Layer 3 of a small transformer language model trained on English Wikipedia (15 layers, counted from 0, width 64).
A neuron adds its activation times its output weights to the MLP's output. To switch it off is to set its activation to zero at one token and run the rest of the model.
A neuron's activation on a vector x is GELU(weights . x), where the dot is the dot product.

Input weights of the MLP neurons that the questions are about. A number n stands for n times 0.008.
n0: 23 14 0 22 18 4 -34 -30 19 7 -5 -12 12 -18 11 36 5 5 29 33 -13 7 -9 13 -25 -37 13 -20 -11 25 40 -7 0 -35 21 2 1 -12 -4 -7 -1 -26 -3 -3 -18 20 -22 -3 14 -2 -5 13 18 6 7 9 -2 2 -12 -11 -32 6 33 -18
n1: -8 -5 -9 45 55 -14 -11 -8 44 57 -12 17 23 6 33 -16 19 7 1 -1 6 -27 -38 -4 -48 -1 20 -50 -16 14 36 12 36 18 -21 -46 -9 54 -30 16 -16 -8 1 10 -18 -6 14 21 -20 -16 -28 6 7 -8 6 1 -5 -3 -52 43 -5 10 -49 -25
n25: 1 -17 -9 -48 3 37 -32 14 -52 19 -39 -22 -43 -28 -18 -8 1 2 24 12 -12 -46 6 11 24 33 11 10 -7 -6 -25 -10 -12 57 22 -39 8 18 -42 5 -55 43 14 29 28 42 -32 -1 -24 27 -11 24 3 25 25 25 21 28 -2 39 15 -69 29 14
n67: 27 22 3 80 -13 41 -34 47 12 39 -22 -7 13 -65 13 20 -19 23 12 4 -28 25 7 20 -21 13 -3 -13 -11 4 -36 -48 -47 -7 1 -38 -17 9 1 -39 70 -9 25 44 -30 -6 -11 -14 -45 -10 23 26 -9 17 36 4 -31 29 -33 -5 -60 -15 -4 14
n118: 32 -3 -13 27 -16 -11 -1 -12 -9 20 -5 -26 -7 -13 -13 -12 43 -19 8 -12 -26 -1 18 -29 0 -12 -30 5 -27 -8 46 45 24 8 -25 -27 17 4 -35 13 -25 3 -24 0 -26 -41 -4 29 15 42 -37 33 -11 13 39 29 -17 37 -7 14 -5 -11 34 -32
n125: 14 0 -10 5 5 -24 -34 7 -12 28 -9 -15 24 18 8 -36 2 -16 10 -24 -8 5 -14 -1 -14 -17 19 -4 -1 36 15 12 8 21 5 -9 16 -20 13 8 -9 10 -38 5 16 11 8 -16 2 0 -17 36 30 18 -14 -7 -10 -10 25 -1 -7 -7 -7 -8
n164: -4 5 54 10 -18 3 -30 -4 28 36 -10 23 -22 -29 32 -42 -12 38 -16 12 -28 -12 8 2 -31 -25 -54 4 0 33 16 3 13 18 42 -9 12 25 0 7 -9 34 -45 -20 -17 21 -20 16 -22 9 -54 -26 41 -34 4 -3 24 29 15 -16 -31 -9 1 -1
n195: 6 -28 21 -1 33 -31 -13 -12 -16 16 14 -34 -7 23 5 4 -4 5 22 20 -7 -19 32 -35 -8 2 -31 -1 -9 7 22 -19 15 22 -15 7 24 -44 -1 6 -32 -9 9 -33 29 11 6 -1 11 12 2 41 -11 7 17 -12 -9 25 -24 16 21 -10 -13 4
n202: 16 10 5 5 -25 -32 -16 20 11 -62 -4 -25 -1 15 -14 28 -21 -29 -9 9 -9 -50 -10 -15 0 5 5 24 35 -36 1 16 -5 30 -25 -24 -7 0 -13 34 -18 49 27 2 24 14 12 8 20 -5 -28 8 29 16 6 -40 -15 6 17 28 4 18 -17 -28
n206: 24 -11 15 26 5 -22 26 -22 13 -12 -9 19 30 -8 2 3 17 26 -2 -16 -17 -13 18 11 -30 41 2 2 -18 16 16 -14 1 -34 0 13 -32 4 -19 -10 -37 7 14 -17 -2 6 12 17 -10 5 10 3 1 -20 8 -46 -26 -31 -10 25 4 14 20 19
n226: -16 -8 26 3 20 -23 2 -12 17 -65 12 29 17 1 15 19 -36 -16 16 34 -19 -4 -36 -13 -1 -39 14 32 -10 -12 1 -32 -4 -15 25 -23 32 -31 0 -8 5 7 -12 2 -4 13 11 35 -18 -19 19 24 12 -27 3 41 -10 28 1 -17 27 13 5 -30
n230: -8 17 -21 -12 15 -50 -15 7 2 4 5 11 7 17 -2 -28 27 6 -20 -6 -6 -3 -20 -10 2 -23 4 2 -8 32 18 13 -19 -2 -23 -3 28 -26 2 6 -29 16 -14 -6 20 29 5 -18 11 34 11 19 36 -16 12 0 30 -3 6 19 13 -10 -24 18
n258: -35 13 2 17 -18 4 8 12 1 52 33 9 34 10 -38 -29 -20 38 -42 -29 -8 30 -25 -3 5 -12 19 -31 -45 -60 34 -8 17 21 -26 -18 34 -5 -18 -24 -28 -35 -44 -2 13 -22 3 40 23 3 -30 19 14 -3 31 -19 -8 26 2 4 0 32 6 22
n259: 26 35 32 -23 -1 -3 -11 -14 16 7 -12 -7 31 -6 -3 -13 35 -14 -3 -47 19 0 -5 31 -21 -29 -35 23 -40 29 18 24 -17 -6 -36 -7 2 3 18 95 -35 -18 -3 6 -39 -17 1 -4 15 10 -24 11 27 -14 -9 -20 -23 -10 26 45 -16 -6 21 -13
n265: -13 -10 1 9 12 -3 -16 3 -16 16 15 -7 20 5 0 -25 -8 2 -11 4 -6 -11 -7 4 -2 -14 30 -23 -2 13 19 -23 -10 -3 8 -16 5 -14 -10 -28 1 -12 2 30 16 41 27 -3 -14 2 -2 17 -8 28 -3 4 5 13 14 -7 -1 -31 -9 9
n316: -25 32 -16 -7 -36 35 32 20 32 -8 20 41 50 -31 -3 21 -13 -8 35 -22 -7 -45 7 -26 -46 39 -10 17 -21 -18 -54 -14 -91 -21 -19 -8 33 24 -13 -30 -9 62 10 40 14 83 18 42 -38 -10 70 0 -43 -9 -1 9 -37 21 3 -22 -32 -27 6 28

Output weights of the MLP neurons that the questions are about. A number n stands for n times 0.0058.
n0: 12 9 -5 5 -8 3 -21 -16 -10 6 -13 4 9 -3 -6 4 12 -7 4 6 -15 15 9 -15 -18 18 15 -9 -1 5 -6 -11 27 -12 37 -23 13 46 -39 -2 -15 5 -7 5 4 -6 -4 15 -24 7 -18 -32 -4 -26 -19 33 13 12 17 5 -8 -4 37 -12
n1: -6 13 19 15 -25 -14 21 -12 -16 -11 15 -11 -45 25 -33 -13 -24 -7 -3 -24 -47 13 2 -3 -2 6 -34 -8 -9 50 -15 18 0 14 46 38 -25 -2 34 14 38 -10 19 -29 -22 10 15 -15 14 -6 7 7 14 -56 2 2 25 18 61 -16 14 -14 -23 -26
n25: 47 7 8 3 3 19 -6 -9 -11 18 -42 -95 -30 3 -32 -19 48 -30 21 8 -17 -33 20 7 10 13 11 6 -28 4 -2 -4 -5 8 7 -24 -17 -1 -18 31 -18 3 21 35 27 -3 -41 -29 -47 56 -14 5 11 36 20 3 28 22 -18 -4 18 -28 64 -26
n67: -35 -37 -35 -20 5 -6 30 -5 -9 -3 -31 14 -22 -23 -2 22 -20 44 28 -3 16 0 -21 37 -31 -16 -27 22 -15 21 -32 -19 8 32 -20 -24 42 34 6 24 3 7 -37 23 -7 0 24 37 24 -9 13 19 -11 30 -10 29 -52 -2 -11 19 -28 0 19 2
n118: 11 13 0 -10 10 -23 -35 -17 31 -19 -4 -53 -28 16 -11 0 28 -20 13 13 -18 10 -7 10 -1 14 -8 -2 16 -28 -6 17 8 14 -10 13 -14 32 9 4 0 -13 24 46 -20 -21 6 15 19 8 -27 2 -16 9 17 -18 -22 21 1 6 -14 18 -12 -9
n125: 0 7 7 -12 -27 15 19 -1 10 3 -3 -4 -7 5 -9 20 -24 7 10 -19 3 -6 13 -24 -19 -9 -9 2 11 19 11 -34 30 -6 -8 21 -8 26 4 -2 3 -14 -6 -2 -10 16 -33 28 18 -17 -18 14 -7 -15 -11 -27 11 26 19 -6 7 -19 4 29
n164: -20 -8 4 -21 -27 -12 -23 -1 35 8 -6 24 27 11 -36 -15 3 40 3 39 -22 5 -25 -11 25 -13 5 34 28 -17 11 -10 31 -1 22 -28 -10 4 -4 18 -8 -59 -5 10 10 8 20 -8 -3 -3 -21 -52 15 -31 46 5 6 22 12 15 -11 -4 -28 -15
n195: 14 34 14 -32 1 10 13 -22 -29 -4 -39 17 19 -11 0 4 4 -32 12 -9 15 -20 26 -2 -2 -10 25 17 33 11 -18 10 26 -7 9 4 1 16 10 -11 17 -14 -1 -9 25 -18 -8 9 6 3 -26 -17 -11 -37 -30 -42 2 1 17 -1 -19 24 9 15
n202: -22 -2 -17 5 3 5 -8 25 28 30 18 12 -3 -13 -10 -32 -4 26 -1 -4 17 -1 14 -16 16 6 -6 -35 -46 -3 -16 1 13 -4 15 4 12 -5 34 -43 5 -26 -1 -22 -25 -17 22 -21 3 -7 30 28 -26 6 27 34 12 -2 0 -1 2 6 4 -11
n206: -14 -27 -6 14 -12 -30 -27 -4 29 -3 -10 12 3 16 -7 12 -15 9 -11 4 -20 -2 3 8 6 -8 -11 1 14 12 -30 -20 23 -16 -3 24 -33 16 9 -11 -20 -16 10 22 3 -23 -8 20 -7 11 15 25 6 -12 -21 -9 32 -4 39 25 16 5 0 -11
n226: -13 7 -12 -18 6 -22 19 -11 18 -6 10 -12 10 -41 -9 26 -3 -8 -12 4 -22 -35 -9 -15 -1 -10 23 -15 21 -18 14 17 25 14 30 23 -10 -23 4 40 12 -8 -22 -6 5 4 -1 13 -13 4 11 -1 6 -11 -7 11 8 11 9 -2 13 -7 3 -2
n230: -31 -7 -9 -7 16 19 24 10 16 -13 -26 38 11 9 12 -33 -11 -26 1 6 16 22 2 -13 -17 12 60 7 10 4 -10 -5 2 2 -21 -28 -5 14 -17 -43 32 29 -10 45 12 6 25 -20 -4 3 -8 -31 -10 0 -30 -12 30 -2 -41 -3 -23 8 18 9
n258: -9 13 37 4 -20 2 -1 -2 -14 34 9 -8 9 -3 -14 -15 -38 -11 -28 -1 18 12 -30 9 -25 -23 3 -13 -2 12 18 27 -34 -6 -41 -18 -9 4 7 -28 3 0 -26 12 29 -51 21 7 58 -27 -17 51 18 8 -10 -31 30 7 5 25 47 20 -13 -12
n259: 13 5 13 -22 -6 5 -1 0 -15 19 29 -10 -14 4 23 6 42 -20 -25 -26 -54 -2 -2 38 7 -26 10 9 -1 9 0 4 -6 3 -9 -11 -2 13 38 15 29 -21 -29 -18 -35 -19 19 13 8 -4 -39 11 -35 -5 -19 -2 65 25 44 29 24 -70 -22 -12
n265: 2 -10 15 -14 -9 -1 8 11 -8 -10 -11 -19 -20 0 1 39 -9 -8 13 0 -14 7 9 14 4 21 3 -7 10 7 -13 -1 17 20 -11 3 -8 12 2 -10 14 2 -17 11 -27 28 -13 -1 -4 -14 -11 10 -4 3 -22 10 19 -11 5 -3 19 -14 2 -4
n316: -23 -39 59 5 48 -6 -29 30 8 18 -16 -8 -31 0 34 6 -34 7 -8 8 20 1 -28 -6 23 -3 9 -30 -25 -6 7 6 3 -5 1 9 -25 -13 29 8 15 -6 -41 18 20 -43 -15 -39 25 3 15 16 -21 -2 45 23 -17 -15 -34 44 26 45 -35 -2

Each question names a token from some text and the token that comes next. It shows the vector x that enters the MLP there. A number n stands for n times 0.036.

Then comes g, the gradient of the next token's log-probability with respect to the MLP's output, scaled to length 1. A neuron's effect is roughly proportional to its activation times (output weights . g). A number n stands for n times 0.0063.

"ency", then " vess"
x: 2 -6 27 -24 11 -30 49 42 -8 31 3 11 -30 -3 -26 23 -35 -13 14 -21 -27 -5 -29 -67 26 26 18 -21 32 44 -35 -16 53 -62 -21 19 44 -26 35 16 14 -10 -4 58 -36 0 -4 11 15 -12 -26 19 8 22 29 -35 13 -22 -4 -3 29 -46 -14 -30
g: 5 -31 -14 -27 -11 45 19 18 -28 15 3 -2 -14 -12 14 15 -3 -11 18 20 13 12 0 -1 -16 -13 25 -7 0 -8 8 35 19 9 -11 11 -22 33 13 -11 15 -41 17 -1 -20 -13 -45 -29 -19 -7 -16 -21 15 3 -26 -23 45 -2 -17 0 17 29 2 29
Which two neurons, each switched off alone, lower its probability most, in order? n195, n125

" North", then " Sea"
x: 9 16 29 -26 18 -29 27 38 0 16 28 -21 -15 -16 -19 6 -30 5 -3 -19 -31 6 -4 -62 14 -9 15 -11 56 63 -16 2 22 -66 -24 41 48 -13 31 4 19 -10 -19 38 2 5 -42 8 16 -22 0 4 -5 37 27 -53 43 -36 -36 -13 -16 -49 16 7
g: -4 -2 -20 -13 -19 53 42 -7 30 12 -22 -1 0 -4 24 27 -20 -21 12 11 21 23 -25 -7 -9 5 3 -7 13 -12 -19 12 38 22 -24 4 -21 21 11 0 -2 -37 6 3 -47 14 -18 4 9 8 -3 -42 -21 -9 -20 -23 8 9 -17 4 9 38 9 -8
Which neuron, switched off, lowers the next token's probability most? n230

" he", then " s"
x: 13 26 20 -26 36 -47 58 46 -19 30 8 4 -32 -13 -32 -6 3 -6 16 -11 17 -20 10 -68 23 11 31 -24 11 65 -2 -12 17 -61 -15 7 13 -31 33 1 38 -25 -30 34 -42 11 -32 17 18 -41 -8 6 -9 38 13 -20 21 -39 -6 -10 41 -46 3 -10
g: -24 -6 -19 10 -47 52 9 -17 7 8 -6 3 -20 -21 10 14 -13 10 13 1 41 29 7 -7 39 -9 24 11 20 -10 0 -3 15 -24 -24 26 -23 29 -2 6 -16 9 -7 -8 -22 16 -32 -20 -18 -9 -22 -29 -14 -4 2 -2 31 -9 -7 -3 14 42 15 -17
Which neuron, switched off, lowers the next token's probability most? n230

" the", then " Ar"
x: 19 3 1 -1 26 -30 37 50 -7 -1 35 -10 -20 -22 -28 -14 -19 -20 26 3 -16 -8 -25 -53 6 2 14 -21 37 53 -3 -7 40 -69 -39 24 55 -25 22 20 39 0 -9 44 -34 32 -43 17 25 -14 -11 -11 9 25 11 -45 35 -45 -27 -9 17 -44 13 -8
g: 6 -13 -26 0 -36 71 19 4 38 13 -16 3 -7 -20 15 18 -17 10 -4 -6 21 10 11 -8 8 9 20 17 16 -28 -25 16 -17 9 -8 8 -26 -6 16 -3 -2 -25 8 -9 -21 10 -25 5 24 -9 -30 -23 -49 15 11 -28 16 5 -17 8 9 19 23 -5
Which two neurons, each switched off alone, lower its probability most, in order? n230, n125

"ork", then "shire"
x: 8 -9 24 -15 12 -58 59 31 -20 23 12 1 -2 5 -28 29 -24 -3 6 -40 -31 1 -11 -83 9 28 14 -32 36 53 -41 -8 48 -45 -12 38 31 -21 24 14 26 1 -3 45 -11 21 -43 3 26 -24 -19 9 -7 22 15 -33 17 -39 8 1 12 -32 -2 -19
g: 17 8 -14 0 -42 22 17 36 -16 -8 11 -24 -11 -38 -28 -5 8 -7 -19 -30 13 42 16 5 -5 -28 24 19 19 -11 -14 4 42 -5 -20 15 -34 36 -16 47 -5 15 5 -12 6 -29 1 0 -30 -7 16 27 -10 5 4 -11 7 13 -15 -7 0 1 10 -7
Which neuron, switched off, lowers the next token's probability most? n125

"est", then "ream"
x: 9 0 29 -16 31 -41 63 32 -19 17 6 -18 3 -14 -25 10 -36 5 11 -15 -13 -20 -13 -64 21 26 12 -35 52 45 -33 4 39 -71 -5 35 49 -15 36 5 28 -8 -14 50 -26 -1 -30 5 23 -28 -32 3 26 14 27 -27 -3 -16 -6 0 22 -47 -24 -20
g: 19 11 -14 25 21 -57 -7 0 -30 7 25 -41 27 -1 4 -14 4 22 -1 13 23 12 -10 -15 9 -24 2 1 -24 -20 1 3 -42 -35 26 29 23 -9 -25 -5 -5 -14 21 -16 47 16 12 -8 8 -4 -24 26 0 1 28 -10 4 1 13 4 9 -22 -1 -16
Which neuron, switched off, lowers the next token's probability most? n67

" the", then " Centre"
x: 23 6 5 -6 27 -31 38 51 -11 3 35 -6 -22 -21 -24 -8 -19 -20 29 0 -17 -11 -22 -53 12 2 15 -20 35 52 -6 -9 41 -69 -39 21 52 -25 19 20 41 -1 -13 44 -34 27 -43 16 28 -19 -18 -7 8 22 15 -45 33 -41 -28 -4 14 -47 11 -9
g: 35 -12 18 5 -23 35 -8 3 27 1 8 -6 -21 14 -10 -8 -7 -30 -15 -3 -3 13 21 -3 15 -23 -9 22 15 -30 5 14 16 -4 7 38 28 -36 -14 30 -13 7 17 -30 23 13 43 -30 -8 -1 16 26 -29 -35 26 -15 -10 -25 -10 -12 -7 -26 -8 -13
Which neuron, switched off, raises the next token's probability most? n230

"att", then "\n"
x: 21 -2 1 -13 27 -32 69 30 -2 12 15 -11 -9 1 -60 5 -20 23 24 -13 -22 -6 -27 -70 27 26 6 -33 66 45 -35 -8 35 -56 -10 29 52 -27 38 -13 17 -5 -13 42 -17 -15 -33 1 28 -24 -31 26 -1 17 10 -24 6 -30 -7 -2 15 -41 5 -8
g: -14 -12 -12 -12 -51 62 37 -23 26 -5 -15 10 -31 -24 11 27 -2 -19 2 -16 29 29 8 -5 0 8 11 26 14 -13 -25 26 19 7 8 12 -32 28 10 -2 5 -18 9 7 -27 -14 -17 1 -5 5 1 -39 -26 5 -2 -11 3 -12 -10 -4 25 12 17 -2
Which two neurons, each switched off alone, lower its probability most, in order? n195, n125

"o", then "ft"
x: 24 22 21 -40 15 -35 33 28 13 8 28 -5 -25 21 -29 15 -2 -17 18 -2 -6 -3 -10 -89 25 19 10 -45 67 57 -28 -23 36 -50 -15 3 45 -27 38 5 7 -11 -10 52 -27 13 -33 8 21 -28 -4 -4 14 31 9 -31 -10 -38 -2 -14 2 -23 -10 -17
g: 7 45 -7 1 31 -56 -54 -8 -28 -1 37 -20 16 8 -5 -32 21 8 6 18 1 -12 22 4 -9 -13 -7 -2 -21 16 17 -38 -13 -14 15 -33 25 -22 -1 19 -24 -1 -7 -12 6 6 16 6 9 -10 21 15 8 34 12 19 -7 11 10 -19 -16 -2 -4 7
Which neuron, switched off, lowers the next token's probability most? n202

"-pro", then "duction"
x: 8 -6 12 -27 29 -19 39 36 -6 36 31 -11 -27 -7 -68 28 -6 -15 10 -15 -7 -22 -16 -62 8 13 24 -28 14 32 -30 -25 34 -65 2 17 66 -22 40 13 3 -9 -43 39 -17 19 -23 11 38 -27 6 -2 13 33 20 -33 -8 -30 9 -9 32 -44 15 -25
g: 11 -24 -58 -23 -19 13 19 11 39 -6 -8 17 13 -20 38 -3 -29 -5 19 12 8 -22 -4 16 -17 31 -8 5 16 -24 -6 13 -19 -34 18 22 -17 21 20 8 8 -1 -8 10 -26 1 -13 7 7 24 -23 -53 -11 8 -6 15 13 -19 -13 23 19 21 -7 1
Which neuron, switched off, lowers the next token's probability most? n230

" Canada", then ")"
x: 15 0 40 -39 -2 -41 42 54 25 18 10 -8 -21 0 -24 19 -9 -21 25 -21 -18 8 -37 -62 2 8 19 -21 47 49 -7 -7 45 -49 -36 23 42 -30 27 -6 19 2 -17 52 3 11 -27 12 32 -14 4 -2 -13 27 37 -38 5 -41 -17 -23 7 -43 -24 -12
g: 13 14 -30 0 -6 30 33 -20 -6 14 -18 -11 19 -3 7 -16 -28 -16 -11 27 25 -3 -32 29 -3 -9 -23 34 7 -7 11 30 -8 7 1 -19 -5 7 -12 26 -18 17 22 34 7 23 -23 -7 25 -28 16 -22 -32 29 -26 1 18 -13 -12 -30 26 -20 -14 -19
Which neuron, switched off, lowers the next token's probability most? n230

" s", then "ections"
x: 11 7 7 -25 29 -32 48 57 -37 32 33 -39 -34 -13 -40 17 10 9 7 3 -30 8 7 -65 40 -6 8 -40 29 48 -24 -7 24 -56 -19 14 45 -4 46 -12 -15 1 -15 47 -28 18 -28 14 13 -2 -23 -17 4 31 21 -24 24 -40 -6 -26 22 -32 6 3
g: -24 13 29 4 -6 -40 4 -34 -14 3 2 -2 9 33 -13 -2 -24 27 36 -6 -18 -42 2 6 19 -9 -4 7 -6 4 13 -25 -13 21 -20 2 44 -23 6 27 -10 9 -3 37 -2 -39 10 -13 -20 32 8 15 -2 -43 25 25 -5 -14 -11 -6 -8 4 14 10
Which neuron, switched off, lowers the next token's probability most? n25

"ing", then " of"
x: 6 5 19 -29 28 -30 40 28 -7 4 15 5 -18 0 -45 19 -14 -17 44 -27 -26 -8 -28 -76 20 15 -1 -33 44 57 -32 -10 49 -73 4 26 47 -15 21 25 27 4 -21 51 -23 7 -16 7 19 -25 -21 -5 14 23 14 -53 8 -15 1 3 11 -24 -2 -20
g: -13 -11 21 -16 52 -16 -29 -9 -8 28 7 7 10 32 -3 21 -11 25 -44 -12 -26 -33 9 -11 10 5 15 -22 -20 42 9 24 -8 -9 11 -20 14 -29 -23 23 -2 15 3 -12 4 19 13 11 -60 -1 -3 24 -4 -4 -1 18 -12 -6 14 0 -21 11 -8 7
Which neuron, switched off, raises the next token's probability most? n125

".", then " The"
x: -3 1 21 -16 37 -62 52 50 -22 30 8 0 -29 -33 -30 18 -4 -22 29 -20 -23 21 16 -47 22 17 6 -30 51 47 -22 0 19 -41 -14 27 37 -30 34 -7 14 -5 -16 56 -36 39 -19 19 26 -35 -31 -11 5 21 12 -37 3 -33 11 -22 16 -37 3 -29
g: 13 -17 2 -7 39 -70 -43 27 -10 7 17 5 38 21 -3 8 -14 -16 30 -6 -25 6 -42 -1 -18 -15 -20 -5 0 18 9 -18 -1 9 26 6 26 -40 -12 -10 -5 15 3 -3 9 -4 27 -8 -8 24 -16 17 25 4 -16 -7 9 2 5 15 -15 22 -3 -4
Which neuron, switched off, raises the next token's probability most? n125

" to", then " accomp"
x: 7 -4 34 -38 40 -49 27 22 9 17 17 0 -12 -20 -38 -3 -22 -13 42 -8 -14 13 -4 -64 32 12 24 -28 27 64 -2 3 20 -86 -7 11 34 -30 34 23 33 10 -20 46 -20 23 -31 0 23 -24 -29 -28 3 21 16 -32 26 -41 -17 2 9 -36 8 -15
g: 6 28 15 14 13 -6 -28 -8 -23 17 -9 28 -28 -25 9 -3 10 -30 -5 30 0 3 21 -2 -12 -4 13 11 -7 15 36 -4 6 53 -31 -11 -24 2 -36 -19 18 29 -19 -23 5 18 -57 2 -2 -15 -24 -1 -1 -7 22 34 0 6 17 -15 -4 -1 16 -13
Which neuron, switched off, lowers the next token's probability most? n0

" is", then " no"
x: -2 14 33 -13 37 -30 39 54 -12 46 21 1 -28 -4 -22 -28 -19 -39 27 -1 -5 13 -11 -69 20 17 7 -37 13 58 -4 -11 17 -60 -28 24 39 -24 31 13 20 19 -7 29 -46 -5 -45 11 14 -27 -22 0 -18 28 26 -14 26 -36 0 -2 32 -47 3 -26
g: -17 19 -3 20 15 -94 -31 27 -27 11 6 -26 -6 32 12 -16 11 8 -1 0 -7 -12 -4 -2 9 -8 -14 -17 -15 11 4 -24 -15 2 32 -5 20 -3 -12 -9 -8 17 3 22 2 8 14 -1 23 26 2 15 40 6 20 -2 -29 7 13 -13 -12 1 -23 1
Which neuron, switched off, lowers the next token's probability most? n118

" sl", then "ope"
x: 17 10 -1 -20 52 -22 44 27 -27 13 32 -8 -31 -14 -25 13 -19 1 9 -3 -1 15 2 -80 26 19 -1 -41 8 41 -21 2 40 -83 -20 20 47 -1 53 -11 -13 -22 8 45 -19 16 -33 -20 8 -15 -32 6 17 38 22 -27 17 -49 8 -13 -3 -25 0 11
g: 18 11 -18 -14 44 -59 -27 11 -11 15 32 15 19 36 -8 8 -12 6 -7 -1 20 -18 -12 6 9 -10 5 5 -22 22 20 -12 6 -11 -28 5 -2 -49 -36 -24 -15 9 -8 27 27 8 14 4 -30 -18 -6 24 2 12 7 4 -25 -5 17 -18 10 -8 32 3
Which neuron, switched off, raises the next token's probability most? n195

" a", then " he"
x: 8 9 -13 -11 33 -37 37 44 -21 15 30 -1 -29 -31 -24 -5 -4 -31 21 -3 -7 2 -20 -61 21 19 17 -35 20 50 0 -18 48 -78 -36 27 41 -27 25 26 33 11 -3 31 -41 37 -34 23 28 -32 -3 -14 9 29 0 -31 20 -36 -6 -7 12 -42 15 -9
g: -31 45 0 8 13 7 25 -4 21 7 -10 15 -32 16 -5 0 15 33 22 -13 -21 -1 -8 0 -30 7 -31 -4 8 27 10 -1 -29 15 1 -6 -9 -51 8 -13 -10 8 24 38 13 -17 16 26 -20 -34 -13 8 -2 18 -38 29 -11 -4 -20 -14 22 1 -28 7
Which neuron, switched off, raises the next token's probability most? n0

" Bh", then "att"
x: 12 10 -22 -33 45 -26 43 49 -6 29 12 -11 -29 0 -14 -16 -3 28 1 -3 -15 -8 11 -77 5 10 -3 1 45 46 -23 8 31 -59 -22 23 53 -23 28 -27 34 -35 0 20 -7 22 -47 16 23 -36 -19 -1 -6 30 31 -33 13 -43 7 -16 -1 -49 16 1
g: -2 -17 -26 22 25 5 -51 20 -36 21 28 -3 2 0 -14 -11 -18 -8 -25 -7 -15 -16 6 31 5 -3 24 0 -4 -10 -11 3 1 -11 -32 27 -6 4 -40 24 3 -30 9 6 -12 32 6 -9 2 6 30 28 7 -25 42 -1 28 -14 6 -3 9 4 28 -36
Which neuron, switched off, raises the next token's probability most? n195

"g", then "ary"
x: 10 -5 23 -30 27 -36 40 50 -28 12 18 1 -18 -8 -18 15 -5 -22 17 -10 -16 10 12 -73 9 14 -3 -34 66 37 -37 11 13 -71 -11 22 34 -15 36 -8 12 -2 -16 60 -9 -2 -35 33 43 -30 -38 3 4 33 19 -31 -12 -28 14 -12 15 -36 -12 -13
g: -9 -11 -37 -23 -25 36 17 -26 7 -7 -16 25 -39 -6 26 25 -22 -35 -6 -15 -5 5 25 6 -10 -5 47 12 -1 -3 -21 46 24 -4 8 22 -10 26 -14 16 -10 -22 39 9 -3 -12 5 14 -32 5 23 -21 11 19 -5 -12 -9 10 -11 18 -13 -12 -4 -17
Which neuron, switched off, raises the next token's probability most? n202

".\n\n", then "B"
x: 5 -5 21 -12 14 -51 49 32 -18 39 7 -6 -24 -28 -30 -1 -8 -19 23 -5 -8 16 -6 -44 24 7 16 -9 52 43 -14 1 6 -41 -30 30 57 -55 41 12 18 6 -2 65 -21 31 -25 11 18 -44 -34 8 -13 17 7 -41 7 -59 1 -15 27 -30 22 -34
g: -31 14 -25 -3 0 44 34 -14 8 19 13 4 1 -12 -15 18 -25 -12 -41 11 10 18 -2 2 16 -41 4 26 4 -7 3 23 22 12 -10 13 -53 18 2 23 21 -9 -3 -15 14 41 -15 -7 -4 -32 7 -40 -20 16 -13 -23 -1 13 -16 15 0 4 12 -15
Which neuron, switched off, lowers the next token's probability most? n125

" operation", then " from"
x: 5 -16 19 -40 17 -46 50 51 -9 41 7 -4 -23 -5 -30 33 -10 -16 21 -25 -23 0 -21 -67 18 17 18 -39 13 50 -16 4 27 -47 -13 15 62 -24 48 29 0 6 15 50 -34 -3 -10 18 20 -14 -15 -13 -18 22 31 -25 1 -31 -9 -4 14 -48 -9 -18
g: 25 -22 29 -36 1 10 5 -20 -26 -28 11 6 14 20 18 -12 12 2 28 5 -11 12 -14 -26 40 -27 1 -19 15 5 10 4 22 -31 10 -26 23 -32 -11 -3 22 27 6 -34 28 11 20 -13 -32 24 1 20 -18 -20 -12 19 -13 12 32 -15 -16 -10 -28 5
Which neuron, switched off, lowers the next token's probability most? n195

"hen", then "az"
x: 34 -3 27 -31 31 -35 33 28 8 6 35 -3 -22 13 -17 -5 -9 2 31 -16 -10 3 -6 -82 9 19 15 -25 59 46 -26 -10 34 -59 -18 3 36 -33 21 20 25 0 -26 51 -38 19 -53 29 24 -21 -3 3 -12 25 3 -31 18 -33 3 -30 6 -36 -1 -28
g: -2 -7 2 15 50 -53 -45 13 -37 -14 6 4 28 22 -15 -14 12 22 -4 31 -8 -38 21 -20 -7 -14 -1 -6 4 16 7 -12 -24 13 0 2 19 -30 -11 -47 4 16 2 -8 29 1 19 -3 11 -2 -12 22 28 4 14 1 -15 7 4 -10 -6 -13 -1 31
Which neuron, switched off, lowers the next token's probability most? n259

" or", then " two"
x: 18 12 29 -27 26 -37 35 42 -11 19 9 2 -17 -14 -17 -19 -13 -20 25 -6 -33 4 4 -53 22 17 17 -30 32 75 -6 -25 31 -68 -25 10 48 -5 36 20 20 16 -29 34 -47 13 -46 26 21 -25 -24 -25 1 19 14 -40 36 -12 -4 -13 27 -44 -4 -24
g: 0 9 -10 3 61 -75 -27 6 -17 -10 31 -1 22 22 7 -18 -6 7 5 -6 -21 -5 -9 -1 -4 5 -14 -6 -1 6 24 -33 3 1 2 -12 26 -34 -8 0 9 13 -2 10 18 -8 29 -7 5 11 -19 27 44 -20 11 11 -14 13 -2 -16 -19 -28 -8 17
Which neuron, switched off, lowers the next token's probability most? n164

"ar", then " accident"
x: 1 -4 36 -20 22 -38 35 44 -1 31 19 -11 -9 7 -22 -3 -6 0 8 -9 -19 -9 -19 -79 27 24 2 -39 73 53 -45 15 24 -64 -20 29 47 -8 13 0 13 -17 -18 42 -35 -11 -31 18 33 -18 -17 12 3 30 6 -38 -15 -16 -5 -18 23 -36 12 -9
g: -9 -17 3 0 -23 49 25 14 31 -4 -17 6 -11 -11 8 17 4 -7 3 15 24 -5 -2 -12 -16 -25 14 -35 -35 4 -6 -12 5 22 4 13 -44 26 16 17 -9 -28 18 35 -33 -9 -48 -13 8 -6 12 -25 -6 -9 4 8 37 2 -17 15 35 5 -12 6
Which neuron, switched off, lowers the next token's probability most? n125

" investig", then "ations"
x: 21 -24 19 -35 22 -38 54 39 0 42 8 2 -49 -12 -26 10 14 7 35 -18 -8 -5 -14 -66 11 29 36 -46 -8 26 -19 4 17 -60 -4 4 56 -23 41 -5 11 -8 -15 42 -27 9 -34 23 29 -12 -27 2 -7 29 41 -35 -7 -10 -2 -19 30 -43 -2 -20
g: -39 7 16 32 -4 -14 31 -42 -17 -4 21 -9 -12 36 7 9 20 9 -39 -8 -25 9 16 1 -22 30 -15 2 -19 0 -22 -26 -25 19 -25 -8 7 8 34 -2 30 7 22 1 -2 11 -15 16 17 -14 -9 21 23 -6 10 -7 -47 24 -2 7 -15 7 14 -29
Which neuron, switched off, lowers the next token's probability most? n118